Layer 5 of a small transformer language model trained on English Wikipedia (10 layers, counted from 0, width 96).
A neuron's activation on a vector x is SiLU(gate . x) times (in . x), where the dot is the dot product.
The model reads these tokens: "ork" "ed" " in" " H" "el" "en"

The vector x that enters this layer's MLP at each token. A number n stands for (n - 500) times 0.0073.
0 "ork": 404 249 312 495 465 636 660 518 480 292 395 566 433 435 684 332 325 718 538 630 240 719 640 407 471 237 468 468 556 466 394 282 686 723 496 578 415 161 760 480 788 496 727 756 609 406 359 348 596 476 798 303 354 564 560 565 581 392 661 459 521 451 749 509 238 636 369 617 508 367 782 332 452 396 715 481 736 705 415 474 345 463 540 445 723 457 413 387 338 344 557 367 426 418 519 497
1 "ed": 498 363 637 402 447 644 663 523 529 422 386 718 420 162 507 397 431 616 379 556 434 554 539 275 421 331 665 476 566 587 497 293 511 642 541 478 478 113 799 315 471 387 478 750 634 291 211 394 432 518 832 464 536 477 533 376 568 504 468 737 529 558 558 462 364 724 479 858 460 337 847 391 584 411 582 435 746 465 381 347 443 409 492 607 601 442 599 464 342 269 439 628 386 580 759 532
2 " in": 226 411 464 551 553 476 521 434 568 492 645 655 456 438 452 367 508 695 529 535 333 482 686 515 180 175 771 717 651 417 343 517 505 740 268 416 624 215 468 430 479 537 513 412 507 416 224 392 593 643 766 641 640 763 567 421 488 307 425 512 692 450 420 594 569 559 574 430 397 235 705 455 299 352 578 531 400 644 279 676 631 211 750 547 558 421 654 445 622 510 458 448 286 624 710 233
3 " H": 536 531 648 630 505 375 593 436 307 406 720 777 341 569 533 459 423 704 254 543 658 514 652 464 594 322 549 626 473 421 579 498 768 582 739 414 324 498 553 556 612 639 447 537 551 476 530 685 713 524 423 421 485 690 292 571 475 291 481 563 580 415 513 435 730 527 393 614 507 202 542 386 250 437 428 321 509 266 796 599 385 308 597 462 345 540 361 577 617 268 456 340 495 372 420 429
4 "el": 442 520 528 756 337 354 578 388 538 296 206 478 536 423 285 562 604 645 650 575 431 528 498 517 562 398 871 374 618 24 291 684 751 789 693 408 221 612 467 434 643 474 318 563 497 667 653 832 435 432 635 436 440 333 502 493 221 398 387 558 465 562 483 457 508 537 795 448 546 375 448 650 458 664 640 468 556 338 804 512 568 342 514 424 529 491 354 268 706 452 536 514 405 385 347 638
5 "en": 627 245 863 609 496 286 484 540 589 378 424 644 590 397 409 828 479 427 287 753 570 730 463 252 608 425 759 122 553 154 417 414 459 437 421 625 574 578 506 312 559 576 412 442 426 611 609 547 499 371 715 535 560 747 436 474 347 562 383 401 521 441 519 786 411 634 545 487 626 439 627 478 368 725 414 313 617 500 590 476 341 757 519 379 495 207 522 490 589 463 348 372 357 557 494 471

Each question shows the input weights of one neuron of the MLP. A number n stands for (n - 500) times 0.00073.

n14 gate: 489 419 630 493 418 577 275 643 483 504 497 475 520 504 381 420 653 401 611 759 666 571 351 401 405 371 450 504 475 390 553 608 683 455 538 510 266 241 614 535 372 588 715 725 675 468 622 511 537 479 353 514 410 604 619 652 611 647 490 428 420 479 552 329 556 507 461 450 597 578 472 331 414 385 413 407 612 583 618 595 385 511 585 353 739 632 514 657 404 639 510 500 336 796 357 507
n14 in: 613 304 534 661 439 416 483 708 400 382 517 305 541 442 312 649 507 449 637 362 500 429 572 500 520 361 606 496 633 737 416 569 517 445 601 638 385 561 486 374 365 566 539 486 549 437 554 436 333 342 539 262 507 493 636 391 517 448 534 469 559 493 462 600 584 593 380 102 562 535 608 404 421 368 471 820 584 559 803 556 357 439 377 473 518 459 616 563 373 472 456 252 497 611 500 433
Which token does this neuron like most? 0 "ork"

n89 gate: 476 459 447 692 241 574 448 513 248 681 419 507 408 661 534 547 473 596 373 360 288 824 389 407 431 368 318 722 466 431 517 537 681 473 385 570 771 477 430 647 614 622 486 472 395 510 552 655 591 510 503 520 611 477 385 387 473 547 414 550 443 394 510 594 633 450 469 524 520 452 367 497 557 568 490 527 534 470 406 341 743 392 637 440 507 554 689 392 500 628 374 418 541 466 445 739
n89 in: 722 266 463 534 525 592 708 468 408 595 601 417 141 428 449 592 604 528 481 594 780 448 446 487 553 564 716 526 465 503 580 551 497 575 503 481 583 404 550 484 442 455 567 412 433 516 510 539 540 447 295 623 673 582 583 355 443 487 602 597 446 522 567 494 590 339 513 568 405 604 248 400 419 560 533 692 443 465 421 529 549 575 506 404 384 352 544 605 484 443 599 250 351 551 490 448
On which three tokens does it fire most, strongest first? 1 "ed", 3 " H", 0 "ork"

n196 gate: 539 437 386 566 547 584 520 548 574 663 618 463 477 608 399 509 687 831 491 609 476 445 435 549 465 402 436 564 584 552 488 571 651 432 380 453 413 622 409 485 503 491 476 277 363 686 546 664 566 488 430 482 525 391 473 567 449 551 523 336 571 459 521 486 356 390 569 631 373 424 359 524 421 476 429 352 560 482 470 682 393 485 705 605 574 296 459 619 530 556 331 449 476 491 619 367
n196 in: 452 503 514 520 514 565 480 432 518 339 556 488 463 399 444 538 488 651 628 453 461 635 269 632 558 518 506 373 652 461 533 594 497 700 689 634 355 641 654 652 557 337 378 533 473 494 503 647 577 655 325 482 448 567 535 440 703 509 512 393 509 645 426 347 470 611 614 542 441 636 521 535 570 450 515 404 500 389 643 485 345 461 461 546 356 570 520 456 365 383 630 607 476 435 491 317
On which token does it fire most, and how strongly? 3 " H", at about 0.42

n199 gate: 367 389 596 482 770 494 532 652 436 434 351 522 446 468 418 546 461 437 509 431 441 432 394 351 426 363 457 560 408 531 478 491 709 476 347 548 509 548 609 697 425 567 463 628 583 598 667 460 529 515 491 524 635 618 359 385 518 653 745 617 521 551 521 433 377 488 447 372 857 597 540 482 500 705 424 533 427 518 449 393 437 343 537 440 446 491 452 558 432 452 461 635 692 491 534 435
n199 in: 461 436 572 488 544 478 521 490 427 487 313 589 593 398 557 370 459 193 525 383 652 532 620 623 444 280 477 471 265 649 526 443 449 431 596 465 596 472 233 555 487 500 558 379 535 612 402 487 709 380 474 566 637 481 478 587 510 554 600 228 595 375 580 503 404 627 481 500 484 370 356 447 591 468 500 595 672 683 386 810 533 467 474 584 477 437 503 420 497 459 540 426 379 551 406 404
Which token does this neuron like most? 4 "el"

n180 gate: 513 506 585 413 468 516 587 449 519 629 679 577 669 630 490 535 430 449 376 675 533 556 567 294 481 545 360 645 571 720 672 558 752 456 664 570 635 440 370 471 402 355 467 484 664 539 633 549 392 554 711 561 384 280 600 562 260 516 503 383 474 481 539 537 542 436 360 385 487 556 364 589 408 445 437 440 410 628 666 529 255 467 412 610 537 356 519 561 673 388 604 484 526 487 516 391
n180 in: 452 514 700 457 383 466 732 656 483 322 564 253 467 626 666 480 736 593 597 430 407 483 571 390 480 273 562 733 551 483 633 537 382 607 633 460 507 579 440 596 569 602 661 385 483 589 535 297 562 644 368 507 622 665 565 411 551 425 470 460 392 480 582 624 459 615 266 545 598 476 326 523 410 548 433 429 466 372 554 520 245 441 421 513 574 426 453 595 137 544 427 370 598 493 500 536
Which token does this neuron like most? 3 " H"

n200 gate: 527 403 529 583 451 360 596 530 559 483 572 531 290 531 563 814 649 399 556 447 359 608 418 537 552 629 668 640 450 530 497 543 391 360 756 510 424 490 664 400 371 430 721 551 374 613 544 581 324 493 510 421 473 454 523 473 467 620 672 415 656 585 480 433 557 424 379 561 500 490 593 346 591 703 524 631 453 391 490 756 234 347 503 445 624 503 324 649 480 615 500 450 520 695 432 545
n200 in: 479 521 416 540 480 665 520 743 592 549 381 386 557 330 586 520 285 379 683 317 701 469 742 469 376 493 483 398 420 556 452 555 449 642 459 598 455 533 368 718 521 565 524 500 569 507 546 618 599 544 521 541 553 585 366 490 466 414 631 429 452 547 256 530 517 497 472 581 456 154 359 541 362 483 458 429 349 609 371 524 518 686 261 571 415 592 638 404 619 565 684 462 226 674 507 364
Its two highest activations, in order, are on tokens 1 "ed", 0 "ork"

n74 gate: 571 480 591 353 536 570 608 480 395 445 671 397 474 562 530 530 510 392 598 300 476 453 540 338 506 603 567 469 490 534 467 507 622 301 490 536 669 506 235 450 375 650 601 405 271 550 456 513 305 457 415 339 408 562 477 557 606 570 571 353 381 477 483 545 553 684 537 500 730 398 677 235 409 816 353 415 600 497 257 553 657 425 473 315 424 474 490 593 436 572 578 557 530 424 551 545
n74 in: 223 731 364 497 722 747 422 450 594 385 433 335 516 416 416 574 681 576 400 453 527 552 336 449 694 544 558 361 381 500 503 355 507 759 483 413 534 625 633 446 503 517 251 528 365 296 608 548 497 387 455 497 420 487 503 548 446 615 441 477 409 427 375 419 456 513 603 624 353 665 324 470 513 415 723 607 625 433 567 398 476 472 357 378 518 440 497 652 699 440 348 582 497 426 390 520
On which three tokens does it fire most, strongest first? 2 " in", 0 "ork", 3 " H"

n44 gate: 361 398 494 610 635 734 445 434 399 657 631 447 550 438 503 554 536 286 500 388 545 530 473 424 646 581 461 356 624 591 464 634 482 391 518 429 407 453 494 482 503 473 663 567 356 404 423 655 390 645 610 645 383 464 440 706 426 530 331 494 360 500 533 589 349 527 597 390 450 518 512 456 379 392 503 524 542 482 583 551 589 564 397 497 770 438 658 617 400 485 535 693 419 524 387 439
n44 in: 550 517 594 574 298 377 379 394 751 500 533 534 516 486 546 292 536 458 444 487 497 561 441 395 393 493 487 680 456 638 366 523 398 539 500 572 370 629 546 376 172 187 292 510 523 550 531 369 442 628 429 553 514 572 380 574 652 450 678 480 388 432 483 439 560 375 473 669 727 527 547 588 562 570 404 625 460 447 480 779 578 510 406 292 576 434 516 450 399 490 403 747 493 464 537 535
On which three tokens does it fire most, strongest first? 3 " H", 0 "ork", 4 "el"